Layer 3 of a small transformer language model trained on English Wikipedia (12 layers, counted from 0, width 64).
A neuron's activation on a vector x is SiLU(gate . x) times (in . x), where the dot is the dot product.

Input weights of the MLP neurons that the questions are about. A number n stands for n times 0.01.
n5 gate: -18 -7 38 -11 44 -10 26 52 -33 -2 -21 -13 54 48 -23 -3 -7 -11 -44 -16 14 23 -7 -15 6 -3 25 -12 -5 17 -20 14 20 10 -16 -37 -19 -10 7 -3 59 -3 11 20 8 -22 0 26 14 44 -36 25 37 -6 -42 -1 11 -2 -43 -7 12 -30 34 13
n11 gate: -7 -36 29 17 42 -36 26 -16 21 -30 3 -16 -19 -31 -8 21 7 -47 -24 25 31 3 34 -5 6 -43 11 34 -2 6 -12 -2 -25 19 -31 -41 -29 42 -15 23 10 20 14 13 -2 -39 -37 22 2 -7 -14 -10 1 -29 15 2 5 46 20 -17 -29 11 27 6
n13 gate: 31 -23 19 10 0 7 -42 -12 12 -11 -41 -2 0 21 -38 -7 11 -8 9 66 18 -6 36 7 -32 -11 34 39 -2 -8 25 8 -30 32 -43 -38 51 -21 -19 -28 -31 -1 -12 -21 -7 -13 -39 -22 20 -17 13 8 -57 12 -33 -16 -2 -28 -27 -10 -45 -10 -24 43
n19 gate: 5 4 -10 5 -22 13 52 -23 5 41 47 7 -12 -22 -22 5 -34 -8 -49 0 24 6 -8 42 -19 -8 10 38 15 33 18 -15 -9 38 -17 -45 -20 -27 10 1 32 -25 -5 0 -37 -13 -53 -14 -80 -38 24 51 18 -36 -27 36 0 26 9 -15 6 -40 30 27
n24 gate: 4 25 12 -26 54 -42 45 8 -56 -12 11 -33 -3 5 -56 23 -11 -42 -23 33 3 -10 13 -23 -22 7 23 19 -34 -49 10 24 -9 42 31 -4 4 -7 10 56 -2 -11 -2 5 7 -9 -34 6 -41 57 -20 4 -3 -44 7 31 4 -21 -11 -29 47 -60 4 5
n30 gate: -4 1 39 26 -2 7 20 45 -44 -78 20 -1 -2 13 10 -4 -36 27 -29 -13 -22 6 1 -38 -12 16 -17 -34 -29 14 -14 -5 -9 25 28 -24 4 -32 -32 -1 11 11 7 -6 -3 -2 -35 -25 -17 19 12 -24 54 19 20 46 3 -9 -12 -1 -35 4 -4 43
n36 gate: 46 -18 -4 21 -5 36 84 9 13 -21 -1 -9 25 26 41 4 -20 17 26 3 25 19 28 48 -8 -31 9 -10 7 -33 -6 -40 48 -8 20 -4 24 11 22 -21 16 16 45 -37 2 -5 -13 16 9 7 40 0 5 39 9 47 -15 5 -43 19 -44 60 5 -1
n37 gate: -7 28 45 -11 -5 13 42 -28 -11 -14 -27 33 -11 12 -4 -44 3 -5 -25 -11 -8 0 -1 25 27 -68 -27 -41 -11 -10 7 26 -11 18 29 -39 -5 -12 3 -62 19 -31 -5 32 -16 -20 8 54 18 3 -45 -2 -6 -5 8 17 -37 -60 -59 -7 -14 11 -6 38
n45 gate: 13 -30 -24 -41 11 11 -39 -29 -25 -18 -3 9 17 23 -2 -5 1 1 8 -20 48 26 19 -14 -23 -18 -16 -8 35 18 -4 -1 -4 -29 34 -6 23 4 -1 25 19 2 37 -8 16 29 27 -9 8 5 66 -40 -37 24 7 26 0 10 -48 -55 0 -6 6 19
n50 gate: -16 1 0 -52 -2 -18 -23 -23 8 0 8 -17 18 7 11 -24 41 -25 -27 34 0 22 66 27 32 21 37 -12 50 35 -2 -33 43 21 -50 -38 20 18 33 16 16 27 -11 12 -25 -16 -17 -38 -5 -12 -25 7 33 -2 -33 -5 19 -17 -18 -19 11 -6 -20 -10
n59 gate: 8 21 26 3 5 9 4 -3 8 13 16 -46 37 54 25 -9 5 50 -44 8 19 -7 -30 -51 -17 0 22 20 25 31 -25 0 3 -27 29 -13 25 -13 9 17 -46 -32 6 43 31 38 -25 -3 -1 -5 1 10 36 35 2 28 4 -4 1 15 -9 -39 -36 25
n63 gate: -39 -18 8 -53 9 46 41 -17 -8 17 8 -27 -11 -26 -30 -19 1 -42 19 -9 3 -30 23 -8 -5 26 -23 -22 -12 -36 48 44 -14 -21 13 -23 43 -20 29 9 32 22 29 34 7 -21 -50 46 -10 -3 1 24 34 36 -12 29 4 25 -19 7 -4 -40 21 -16
n65 gate: 54 -16 5 42 -34 12 -10 -11 21 -3 8 -23 61 9 -2 -6 -35 0 -8 9 -15 26 -31 -9 10 -34 23 3 29 -39 -11 -36 -13 27 12 8 10 1 -3 -4 -2 -6 13 -3 -14 -62 26 -6 19 -36 -7 51 36 -1 37 -33 12 5 -25 -5 -54 -14 37 -6
n67 gate: -13 26 6 -27 -13 24 33 27 5 -25 -8 10 -28 -19 38 -10 1 -57 8 -18 27 11 -27 32 0 -27 -4 12 -10 5 21 -22 13 24 -10 12 -24 31 -41 -41 5 -8 13 -23 4 -37 0 14 -11 -11 0 16 -18 -20 8 44 -12 -23 14 -47 23 -13 28 16
n69 gate: -5 -44 -16 -26 -20 -69 -35 20 -1 -40 -5 14 -30 -15 -7 -31 25 36 9 -18 -36 30 -7 -16 -33 -23 -44 10 -12 29 16 -6 24 -24 -9 57 51 -22 -33 -3 21 -5 46 14 29 -9 8 34 22 38 -16 8 11 0 63 -4 -4 -16 -15 20 -19 46 -2 22
n73 gate: 9 -10 -9 5 -10 -7 18 -49 13 -34 27 -50 46 36 -16 11 -9 43 -31 -9 26 20 7 26 25 13 12 -11 -20 -7 -50 14 17 -8 -9 20 -11 -30 -46 -13 -25 -6 40 31 -20 28 -39 -14 16 -35 1 38 -1 -8 18 7 -10 9 67 -11 10 -21 25 15
n76 gate: -4 -34 -31 21 -2 -19 -4 0 1 -41 6 47 16 -20 -83 -8 9 -2 -33 -43 7 -55 -20 20 -11 8 -4 10 28 0 8 7 35 -9 9 -16 3 11 -7 -1 -18 -7 -10 -19 35 32 -3 -26 -12 -52 14 -18 -6 1 -9 12 -35 39 4 -33 -16 -1 -29 15
n84 gate: 18 29 -54 1 4 -8 -9 -20 -11 -1 14 -15 -29 -48 -16 -17 -25 17 -19 52 25 -8 51 -39 -37 7 -44 1 -34 0 -38 49 -9 -17 19 -56 17 25 -5 8 -5 28 0 -17 -16 -15 -22 -47 -1 -11 13 -3 18 -39 -10 -19 10 4 14 8 3 17 18 2
n90 gate: -1 -5 13 -26 22 -14 6 -29 22 -3 27 -42 -8 1 -18 -1 27 -51 -33 -25 -23 -7 -18 -19 -26 4 -33 11 -55 -13 13 26 27 -32 48 7 -9 -22 -12 33 34 -1 13 16 27 0 16 13 31 -48 -23 0 57 2 33 49 -25 -37 13 -4 5 -22 35 32
n91 gate: 11 9 -17 12 -7 -6 18 -11 13 -48 -13 -46 -25 15 -8 26 -12 14 12 -8 -11 7 6 -4 2 21 42 -27 -32 40 -8 8 14 39 -31 -17 -15 1 5 11 31 25 -35 -20 9 -13 0 11 13 -25 1 -22 -39 -3 -34 6 -32 22 -5 -27 23 -25 -36 60
n92 gate: 25 -37 -19 9 -17 -19 -2 16 38 -23 -19 -28 25 -24 -28 4 -68 6 -5 -22 23 19 5 25 6 34 12 0 14 41 51 -13 -12 50 -23 27 29 3 -27 46 -22 29 -6 13 10 -28 6 44 1 21 14 -7 19 -14 1 -3 10 -1 -52 4 47 8 -7 37
n93 gate: -11 -23 -38 -1 -6 2 30 4 19 15 -1 18 -33 -14 -3 -4 -31 -9 -9 -4 27 -4 -2 23 1 46 -19 16 36 -23 -55 3 -25 -3 13 6 34 3 -11 -15 -25 -13 -5 -28 29 -44 8 5 -17 5 -1 16 -15 53 -20 13 8 47 39 -58 -32 11 41 -3
n118 gate: 41 6 -9 7 2 -17 -11 -35 -45 -7 2 -3 29 -17 8 12 -52 -51 -14 40 30 34 9 14 25 17 -29 35 -13 -9 42 0 -35 -20 14 26 6 -2 -45 25 19 -23 21 6 21 -42 -18 15 -3 -20 15 24 74 -40 -19 14 -9 10 43 30 15 -2 -26 -21
n119 gate: 28 36 31 -22 -20 30 20 1 -1 -38 19 13 -3 -22 67 -56 -15 17 -54 -24 1 40 27 -28 -20 -38 -1 -86 -23 -5 53 -23 -2 28 45 -28 -31 -41 -2 -20 -69 -35 0 56 -14 -2 14 -19 3 -1 3 6 22 -5 -20 -2 -4 -23 -35 -6 34 8 -6 0
n123 gate: 12 1 -32 24 38 12 23 -19 10 13 -26 -9 12 -17 43 11 -19 -8 -2 15 45 31 37 -3 -38 16 70 24 -2 -1 -21 -23 -16 14 -5 61 53 -12 -15 14 -44 -4 -21 12 -7 -40 -17 32 -14 3 -45 16 2 -20 38 -2 -5 11 -25 -61 13 49 22 54
n124 gate: 23 40 19 -18 -23 -1 -54 -3 0 30 -41 10 -45 -17 -13 -15 -11 -4 -7 -25 -41 -17 -37 -12 -26 -1 -43 23 -19 -11 1 2 -17 43 -4 20 -9 6 -29 10 -11 -13 1 15 30 -36 39 26 -35 26 -56 9 -7 -3 -7 -3 10 12 -17 -20 -28 -13 10 -8
n125 gate: -13 5 69 55 3 -26 24 48 -32 10 -42 -22 28 -24 3 9 -23 32 -28 1 -19 9 15 -9 -4 38 0 19 16 2 -30 4 5 -29 -21 -14 27 2 -24 33 -40 36 -10 35 10 9 22 23 53 -27 27 -13 39 15 21 -17 -23 13 -4 -9 24 16 25 -23
n127 gate: 17 -13 23 6 -28 57 9 -31 17 31 -44 -5 -19 26 -51 33 -31 22 26 24 -9 41 11 25 -27 -25 23 49 -23 54 18 11 37 -24 -13 43 -1 21 11 27 -9 -13 20 24 -11 21 -22 -11 -28 17 -41 9 -14 0 -42 -40 35 10 -31 -29 1 -6 17 9
n5 in: -12 3 12 0 5 -10 16 4 7 60 19 3 1 3 7 -21 32 27 22 11 12 23 -42 0 -70 -31 50 5 -42 -28 14 21 19 -32 -29 13 5 -10 -17 5 -3 -21 14 -10 -39 -13 18 9 -12 25 -4 21 39 -13 2 -42 5 -15 -39 -8 20 -21 35 8
n11 in: -9 59 -12 -12 -55 10 -34 13 -15 31 -4 40 -2 17 9 12 -10 50 11 -23 -29 19 15 -1 -50 19 -13 -6 -40 -3 -14 5 -26 -11 -10 3 1 26 -1 -2 9 16 -26 32 14 24 30 2 -11 10 32 22 -32 -11 3 -8 -24 15 -2 10 54 2 -14 27
n13 in: 12 1 -12 -38 -24 -37 0 37 38 27 34 -15 3 -10 -20 -18 -23 6 -6 -32 35 45 -47 -13 3 -10 -1 -33 -21 -25 -12 -23 7 8 -13 -8 -20 11 16 9 -11 -25 -20 4 -22 4 10 -1 -37 11 28 -29 23 -28 32 2 22 0 -21 20 -3 9 -10 -33
n19 in: 23 57 6 -8 -11 -1 17 -13 21 26 -8 -1 -17 -24 21 -79 -47 5 -38 -42 71 -39 5 30 12 -15 -16 37 18 -9 9 -6 25 45 12 5 63 5 24 19 12 28 21 -13 9 -31 -4 -14 -23 7 -13 20 21 -32 15 5 8 -18 50 32 -41 -24 -15 -25
n24 in: -13 39 -4 -45 3 12 12 -20 -20 21 6 -31 5 -15 -80 22 66 27 -24 16 0 26 -8 3 6 -13 -15 11 10 13 39 15 -9 13 13 -4 3 42 53 8 10 8 -11 -4 22 -39 -4 -1 -4 -6 31 -30 -27 -63 -7 24 5 -29 14 -19 40 -19 -34 -39
n30 in: -14 3 6 -20 -25 47 17 33 7 9 -10 30 -46 36 40 26 -33 18 30 -10 20 30 58 11 2 -33 3 -61 -31 21 7 -18 5 24 32 18 -37 17 -16 -28 9 2 -4 -53 6 7 -13 -38 -27 3 -8 41 -6 13 -31 -26 35 -27 -44 3 1 46 42 -15
n36 in: -3 38 20 -9 -7 11 15 6 -32 -19 2 40 -22 36 -43 10 -6 12 19 31 -33 24 -21 23 0 11 17 -14 -25 5 -11 -2 -22 15 -5 28 21 -15 19 -36 10 -14 0 26 18 22 9 -24 -15 0 2 31 -28 -6 -16 -18 37 1 -43 5 -4 3 -42 -23
n37 in: 25 -38 -5 7 -2 10 10 -10 -7 -35 -21 -33 20 21 -4 2 27 2 48 34 15 -34 6 -21 11 2 -40 -14 -52 8 15 -11 60 -22 4 -30 -5 38 14 30 -11 16 1 47 43 49 2 15 1 28 78 -29 -36 -30 11 -2 -22 -7 -6 -22 1 17 20 -13
n45 in: -23 20 41 31 -34 -2 13 5 4 37 -21 -5 -21 -12 3 1 13 -7 16 76 -50 -5 -28 2 -9 2 -4 30 -9 -15 3 6 -15 -16 -14 22 42 -1 9 -10 -7 -9 -37 -31 -1 -10 18 -38 16 -23 -12 17 -16 34 -28 6 22 55 11 1 -21 -32 -15 19
n50 in: 8 4 6 -74 50 -32 -27 -32 -1 25 -17 -43 -15 -21 11 8 60 -22 -8 39 7 -6 34 22 42 12 18 4 27 26 23 -24 37 84 -26 -31 16 52 9 7 -3 43 -11 4 -28 10 8 -25 6 3 -23 16 -1 15 -37 46 2 -2 -13 -3 21 -18 24 -6
n59 in: 5 -2 -38 -3 -1 -15 2 47 20 -12 34 -37 35 3 18 33 -33 4 -13 13 28 42 38 27 37 6 -39 -10 -30 18 20 -23 19 -26 -45 4 -3 6 -5 30 37 5 -19 -41 24 -21 -30 5 -34 -22 44 29 -36 -23 18 10 -31 -11 23 -17 35 -34 17 53
n63 in: 31 24 40 50 -4 8 -1 -64 10 15 28 -6 21 35 -53 21 -11 -18 70 23 -1 20 1 -33 32 23 12 -28 4 22 -9 -15 -14 13 -6 23 -2 19 -10 27 -14 -5 24 -3 -13 19 -57 15 26 -25 -11 16 -33 10 35 3 -13 -37 -28 5 23 -20 -11 5
n65 in: 11 25 -9 -11 -37 15 25 24 -31 0 -32 28 -21 -24 8 -10 -13 9 -52 -9 -1 2 -26 8 19 -36 29 -3 -20 -37 -9 -54 25 -4 27 37 -1 -14 -9 18 -16 -41 -13 -35 -25 42 11 7 23 -9 -1 19 12 -18 -39 18 28 5 -34 -14 -48 -17 -9 -18
n67 in: 22 21 17 -48 -9 5 30 -7 4 13 32 9 35 36 0 28 -4 24 -35 14 13 26 22 6 0 3 52 -4 -20 24 -51 29 -24 -7 15 -9 -17 14 -43 -9 -12 -12 50 -15 -14 14 -3 20 17 -13 63 30 46 -24 -13 -48 8 29 -6 -5 11 26 0 -39
n69 in: 40 40 -14 26 -9 -55 -39 -9 23 -49 -44 -3 -7 42 -9 3 -31 9 7 15 -39 -1 -10 14 10 15 27 -15 -14 3 -10 -31 -20 -2 3 -26 11 -4 10 -54 -50 -18 -40 -29 28 16 -2 0 22 0 -9 -2 -8 -13 20 28 -68 23 34 40 4 33 27 26
n73 in: -20 14 -49 -37 15 -12 9 -48 -39 7 -3 35 -40 -27 21 5 30 -8 50 10 -10 -23 -19 20 19 -17 -9 -37 35 -6 8 0 14 -9 -27 10 -4 4 17 64 28 -14 31 17 16 26 -4 29 27 25 -25 7 -11 -26 -3 -6 -14 20 -3 -28 -8 -29 22 -24
n76 in: -19 -2 31 17 -8 36 12 -28 -4 45 8 -18 3 -11 58 -17 30 1 18 22 -28 46 4 -15 4 38 25 -3 35 -42 -42 23 -34 -12 19 28 26 -34 -3 17 6 -37 -11 -22 -28 18 -33 28 -13 29 11 16 -18 12 -13 -37 21 -26 28 27 23 -28 37 -5
n84 in: -14 -6 11 6 -19 -22 0 -3 20 10 94 12 21 2 -10 3 -25 -8 -41 18 -29 -17 12 45 19 -34 26 4 -9 -47 -75 1 15 -6 27 7 14 -11 -6 -1 -20 -14 29 -6 -1 -1 7 -25 -21 -10 41 21 -13 27 -28 28 -11 0 1 15 -21 -44 -43 36
n90 in: 3 0 -26 -30 19 -14 48 -15 4 -13 39 10 -5 -16 8 13 -5 -5 -3 -7 13 1 -7 10 -34 -15 -7 -37 -20 0 -29 24 31 10 21 16 -2 -12 13 35 20 -23 6 -62 -16 -15 30 23 5 -27 -14 13 47 18 41 -26 10 -24 67 -40 12 -10 -11 50
n91 in: -3 -7 2 -3 -46 -41 2 -19 22 25 15 -30 -34 -45 2 49 -22 2 -13 6 -1 27 -7 1 63 -21 2 3 29 3 19 -10 -35 -1 -9 17 19 23 -2 32 -49 -10 -13 -14 -5 -5 42 -13 24 14 31 18 -16 5 62 -9 29 17 -13 12 24 -12 25 0
n92 in: 27 -49 -24 -16 -27 10 -5 -6 6 -19 -12 -5 10 31 -26 2 -64 2 1 4 20 -5 7 -3 12 25 32 38 1 5 36 -30 -26 -17 -45 -7 15 -17 -5 61 17 38 -9 20 -2 -7 8 16 10 17 -14 10 41 20 3 -19 -13 31 -34 15 -34 1 -25 15
n93 in: -7 2 -53 -21 21 -2 49 12 -20 -7 22 39 -23 -15 -27 19 7 -5 -6 10 -3 46 13 21 -12 28 -6 15 23 14 7 -3 -7 14 -12 19 33 -11 -18 -32 -5 8 4 -27 24 -5 35 9 35 -13 -52 12 16 -14 -43 29 -17 30 3 -58 -7 5 30 -8
n118 in: 13 38 5 -62 3 -20 -15 15 -58 44 8 7 7 -19 59 -16 -1 -1 -22 38 21 -4 1 34 -26 6 -18 -24 -7 -22 -24 -10 -3 0 -16 64 0 16 17 12 -1 -15 28 2 -2 -42 -8 -45 16 -28 28 14 9 70 10 4 26 -20 -4 15 13 -11 -19 -38
n119 in: 57 -32 -31 -5 -22 18 35 12 39 3 -15 11 -17 26 41 -44 11 -6 28 -53 -11 13 28 0 -7 -30 -47 -48 -21 -5 31 51 37 49 16 26 -36 13 -15 -31 -50 -43 19 30 8 41 -13 24 13 5 -16 -7 -1 -34 46 24 -20 -3 -4 -4 15 41 67 26
n123 in: 16 -57 -47 16 11 -37 21 15 4 16 7 -4 35 4 30 -12 -70 -9 -10 -2 -7 28 -25 15 -24 16 30 25 0 -7 21 12 -31 -2 -27 58 40 8 3 14 -27 -34 0 28 -7 -39 -17 -14 -52 -18 2 45 -11 21 29 -2 -3 -2 1 -30 23 50 44 35
n124 in: 33 42 -26 -8 -56 -14 -19 -22 -17 28 -43 13 -33 -3 35 -13 3 36 -36 -33 -20 -21 -40 -10 -20 -11 16 -20 -9 15 42 11 -2 21 -2 26 -25 -14 -6 -7 -3 -11 -18 -22 27 7 -14 13 -40 9 11 52 8 -6 16 7 58 43 -42 4 -15 -23 10 12
n125 in: -13 -13 -54 11 7 38 6 -30 7 9 45 41 -19 16 24 22 31 -9 25 14 8 2 -31 -20 -9 -38 0 -13 -35 -37 -34 -38 4 19 -5 48 -12 -10 -10 -33 36 -7 18 -21 16 -6 -37 -1 -16 6 -13 -3 -23 6 -28 7 41 -18 35 -21 -30 15 -14 54
n127 in: 8 -38 8 26 28 -24 31 -1 -18 27 1 7 26 -30 6 -44 24 29 -70 -63 -32 48 -12 14 -33 19 -2 23 20 -57 10 8 11 24 -40 -30 0 -31 17 -3 -15 57 -30 -4 -25 -29 2 -4 34 -13 8 -1 -20 -18 21 28 -11 53 10 -16 12 -3 -4 16

Each question shows a token from some text and the vector x that enters the MLP there. A number n stands for n times 0.031.

"re": 7 -38 4 23 43 0 19 12 5 39 31 61 -9 18 13 1 7 -12 -1 -18 -27 -40 -29 1 5 0 1 29 -31 29 -45 11 -25 25 -8 19 -24 -24 37 -28 43 -18 -50 -7 -12 -10 1 -9 23 -23 24 19 3 -16 28 -6 -6 -17 62 -1 -2 -25 26 -56
Which of these neurons fires most? n90

"es": -56 -23 -41 8 6 -9 10 45 -7 8 24 7 7 8 13 24 -20 -28 7 -6 -38 -6 -21 -17 0 -12 12 15 -16 15 -57 13 -36 2 -16 5 -8 -14 43 -39 -12 -24 -36 -18 -11 43 -15 -11 63 15 0 4 -7 -49 -12 4 33 5 -7 3 16 3 22 -29
The three highest activations, in order: n19, n50, n92

"ased": -13 -24 -25 18 -25 23 19 37 -9 -46 21 -25 2 -4 -29 1 -31 -48 40 -5 43 -26 -16 -26 29 -14 -3 56 -32 -49 -12 -1 -10 3 -24 15 -16 -31 -2 12 -1 -58 -26 -46 8 -21 -14 -26 1 -8 9 -14 -34 -13 -31 -20 17 -11 -26 2 18 -29 -15 -50
Which of these neurons fires most? n13

" L": -52 -14 -30 15 32 18 -11 11 80 -3 -48 22 22 8 23 19 15 10 33 -20 -56 11 -12 -13 48 -13 -7 16 -11 2 -26 23 -18 3 5 -5 17 19 -6 11 -8 29 -35 15 18 32 11 -11 -28 17 8 -27 29 -18 -2 -40 -7 -25 -15 -12 4 -23 -26 -7
The most active neuron and its activation: n118, at about 0.7

"ap": 7 -11 7 0 -21 2 -27 40 25 12 30 -21 21 32 7 -10 24 -41 8 -11 -37 -20 5 36 24 6 -20 41 -26 -21 -43 21 -11 -30 -34 13 5 12 39 -40 -1 -10 -45 -62 -26 2 -13 -38 30 49 26 -12 26 -12 17 -4 14 -14 14 20 27 -3 -5 0
The most active neuron and its activation: n73, at about 0.61

" m": -40 -2 -19 6 9 14 15 -2 28 -34 -2 -18 -2 -9 71 9 44 40 15 -29 -9 -6 -6 30 1 23 -3 40 -7 -7 -33 9 -70 0 -4 12 -12 19 -2 -4 2 -1 -42 -11 -4 -6 1 21 2 8 -3 -45 6 -8 62 -2 1 -23 -44 -7 22 -64 -46 -2
Which of these neurons fires most? n91

"raph": -4 -34 -33 35 -20 19 -17 51 -5 2 28 33 9 -2 60 -7 4 7 -39 2 0 -32 1 8 10 -8 -4 -17 -44 -27 -9 15 16 -5 -31 -4 15 29 25 -7 -6 -21 -25 -52 36 7 11 -21 29 1 -48 -42 -27 3 30 -20 20 -24 -51 -6 24 -13 0 -41
Which of these neurons fires most? n119

"wo": 5 -20 -62 1 -13 28 11 -13 14 -33 19 1 7 -47 26 -11 -16 4 -10 -19 -32 -5 17 51 43 -6 -1 24 -27 -4 -20 -21 63 -1 -42 10 -33 -13 6 -21 -16 -28 -49 19 -6 43 -29 -3 33 -17 -21 -24 -1 -34 20 -32 6 -26 -14 -7 37 -23 14 -12
Which of these neurons fires most? n119

" W": -52 -5 -25 -5 18 17 -24 9 60 -41 -19 34 25 36 31 33 0 -21 30 -13 -11 -6 -5 40 42 27 23 13 -27 -24 -31 -26 14 12 11 11 13 28 -6 -42 -21 16 -25 10 -29 63 -22 -20 -27 29 15 0 -24 0 24 -15 12 7 -44 15 12 4 -12 5
Which of these neurons fires most? n36

"est": -10 3 -22 3 3 57 27 -7 23 -5 13 14 2 12 -14 -5 -17 30 -1 14 -12 -25 47 -5 43 -2 26 13 -53 -9 -36 -1 1 -4 5 25 4 36 27 -15 16 -26 -29 8 76 -17 18 0 -18 21 -21 -11 39 -59 7 -17 29 -5 -37 5 25 -26 -30 -33
Which of these neurons fires most? n24

" of": 2 -3 0 3 11 33 7 34 33 25 -1 13 1 -41 4 -26 -15 -37 13 -17 -26 -20 -13 -41 -20 22 -26 5 -36 -35 -14 -10 -8 -38 -23 17 -37 -15 27 -10 7 -10 -30 -44 6 -41 -33 -6 59 -40 -11 0 11 -29 70 4 0 -6 -13 -33 10 -6 10 -28
Which of these neurons fires most? n90

"ro": -31 -59 -21 -3 6 6 25 11 -7 40 15 42 -14 55 31 7 36 5 43 4 -19 -32 -27 15 23 3 8 22 -3 15 -47 -3 -7 -5 -42 51 30 -16 26 7 35 -11 -29 19 -5 2 -10 -6 30 -22 17 44 18 23 22 14 1 5 38 -4 21 -21 -22 -34
Which of these neurons fires most? n73

"ia": -8 -13 -17 48 -16 2 19 10 16 4 16 9 3 2 44 -17 8 -37 20 -10 -1 3 -4 -8 8 -9 0 52 9 -3 -26 10 -47 4 -12 43 -18 -26 10 -7 -15 10 -37 0 -23 -5 -1 -26 62 -31 6 20 -8 -62 -18 1 -12 10 -4 -30 27 -44 -49 -35
Which of these neurons fires most? n65

"on": 13 -11 20 24 7 37 -31 22 6 14 -3 21 20 -9 22 -11 3 -1 15 -69 11 10 -3 -48 -37 -14 -25 54 -14 4 -47 4 -26 -12 -6 25 23 24 23 -9 12 -42 -47 -26 -16 8 27 -36 28 19 47 5 11 14 -11 -2 19 5 18 -25 -1 -33 -39 -44
Which of these neurons fires most? n45

" le": -1 -14 -24 -17 41 -16 28 -9 40 1 1 57 11 -4 24 9 9 -4 40 39 3 -8 -10 38 11 -13 -10 45 -27 7 -57 -37 -51 -19 -8 3 -27 -5 7 -57 26 17 -15 -18 -15 -39 -70 9 -4 9 30 2 -27 -26 13 -13 -30 -6 -22 -9 7 -40 -23 -31
Which two neurons fire most, strongest first? n67, n36

"pe": -6 -44 14 27 22 18 38 10 -28 -14 29 31 -16 -16 26 6 -1 -34 26 10 -44 -34 34 7 30 -27 23 34 -12 -22 -1 37 0 30 2 6 31 -44 30 -21 35 15 -10 -32 -40 10 -5 -18 26 46 18 -27 5 -34 26 -16 -22 2 24 23 21 -25 -34 -28
Which of these neurons fires most? n123

"i": -62 -28 -4 14 0 25 9 -39 20 5 13 16 17 -32 27 -26 -15 0 -27 -26 -17 -20 34 22 29 3 -4 31 0 -8 -33 -14 5 32 -5 18 -60 0 -8 27 11 -18 -13 57 36 3 -2 9 57 -29 -6 -26 13 -43 0 -7 2 9 -24 -4 -8 -8 -17 -49
Which of these neurons fires most? n73

"ation": -8 -14 -40 19 0 34 53 53 -24 -1 13 14 6 32 10 31 -11 -81 -14 -16 -55 -31 10 14 -2 -9 24 18 -14 2 -33 41 -8 11 -11 4 -2 -16 38 6 22 -2 -31 -10 -12 12 10 -29 37 39 16 -37 10 -13 0 -2 7 -2 -34 15 12 -7 -8 -38
Which of these neurons fires most? n36

" his": 30 -11 -19 -44 16 -1 11 35 19 -19 -31 4 28 -16 35 -12 3 -13 3 15 -33 -32 -1 -3 8 -39 -28 2 -15 -59 -8 -8 -17 -17 -1 26 -9 -19 -62 12 31 -33 -25 -26 -5 4 -35 -2 40 -17 -22 -11 -17 -5 20 -33 -28 30 1 26 10 -33 -52 -32
Which of these neurons fires most? n118

"vi": -46 -2 -14 20 20 -14 13 -54 35 22 6 10 9 -24 49 -1 -41 2 -22 -12 -2 19 -1 14 22 -1 -18 44 -34 -14 -33 3 17 47 -9 17 -52 24 -3 3 -8 -31 -29 40 24 40 -31 2 38 -20 5 -13 25 -55 -5 -2 10 5 -15 -7 13 -39 -20 -31
Which of these neurons fires most? n73

"L": -30 -12 -33 27 26 24 -6 -9 85 -18 -32 27 16 21 28 3 20 1 40 -29 -31 24 -19 -12 42 -4 -24 24 -29 1 -32 15 -14 -2 -8 -18 -1 29 -11 5 -33 20 -37 20 4 31 12 -10 0 -1 14 -18 28 -35 -6 -46 -7 -39 -32 -5 4 8 -11 -13
Which of these neurons fires most? n118

"od": -14 -24 -26 32 -13 15 4 39 -25 -24 15 15 -17 6 27 -7 -9 -46 -4 -36 -26 -39 21 -7 -1 -9 19 13 -56 -5 -18 36 -6 19 -16 23 7 10 32 0 40 -25 -62 -32 -13 16 12 -26 23 25 10 -17 -9 -24 35 6 3 -1 -35 -2 12 12 -32 -40
The three highest activations, in order: n30, n50, n63

" E": 3 -32 10 26 1 19 31 18 38 5 -22 43 27 10 22 6 51 8 26 -19 -38 -61 28 33 30 -16 -20 25 4 10 -24 -6 -32 16 6 -43 -18 11 -9 36 12 1 -35 -2 -40 62 -31 -12 -1 17 4 -5 -5 12 23 -32 16 -41 2 -43 8 5 -14 -17
The three highest activations, in order: n37, n76, n93

"oc": -41 -47 6 40 -3 41 -33 15 36 10 35 54 16 11 33 -6 -19 7 17 -10 7 -8 -15 24 0 -17 0 10 -13 -3 -11 -3 -3 -21 -49 -14 -4 41 7 -4 14 -26 -22 -41 29 -21 6 -22 13 47 -8 13 57 0 23 8 25 -32 9 -22 41 -39 -28 -31
Which of these neurons fires most? n5

"4": -15 -18 -34 4 24 29 -50 -23 -23 4 11 7 10 -2 29 16 20 -51 -25 -18 -25 -36 -3 1 26 -14 -21 -3 1 -21 -13 -14 -27 11 -50 28 -51 -33 14 -25 -25 3 -35 -60 -11 23 55 -21 -15 -21 -34 20 18 -33 -15 -33 27 15 -5 -15 -11 1 -25 -11
Which two neurons fire most, strongest first? n124, n65

"or": -5 -27 -31 -14 7 27 10 25 -14 -25 28 42 -5 -18 9 10 -4 -34 -5 16 -36 18 -28 -15 41 -16 -8 10 -26 14 -23 -24 -16 2 -21 29 18 -45 -14 -13 22 -28 -49 -41 22 -1 1 -24 24 68 -7 -3 4 -29 5 12 -20 -24 -42 2 23 -2 -17 -68
The most active neuron and its activation: n30, at about 1.1

"3": -2 -15 -41 5 10 28 -35 -34 -22 4 6 12 1 0 22 12 9 -42 -31 -14 -14 -40 -5 11 17 -12 -11 -4 5 -16 -6 -12 -28 9 -49 39 -61 -23 16 -25 -33 -6 -41 -68 -15 32 54 -19 -8 -12 -40 20 32 -34 -8 -30 25 15 -7 0 -3 8 -23 -13
The three highest activations, in order: n124, n65, n37

" se": 8 -5 9 35 24 11 22 -8 55 23 21 16 10 -33 2 18 -28 1 22 51 -50 -35 20 26 17 -23 -42 67 -11 -13 -48 -46 -33 35 25 -6 -42 10 11 -41 27 -20 -10 -17 -12 13 -23 17 11 19 6 -3 -6 -21 19 -16 -5 3 20 34 11 -39 -18 -12
Which two neurons fire most, strongest first? n84, n19

" D": -40 -20 -16 0 47 54 -38 -18 60 -18 -38 64 35 -3 20 14 4 -20 17 -38 2 -26 17 27 18 -21 3 21 -34 33 -13 -19 -9 -2 -6 -26 34 -10 3 -2 8 14 -34 10 -4 39 17 14 -38 6 11 0 21 -3 -3 -21 26 -9 -2 18 14 -39 -7 -24
Which of these neurons fires most? n118

" f": 19 10 -27 -9 62 33 -9 -7 44 -3 -19 27 28 -9 28 46 -7 -3 14 10 -25 -40 22 5 21 3 -7 42 -37 -9 -45 -32 -43 2 -4 15 -10 46 18 -41 11 9 -26 -4 1 -20 12 37 -15 45 21 -12 3 -12 38 3 22 14 -29 11 17 -37 -5 2
The most active neuron and its activation: n11, at about 1.9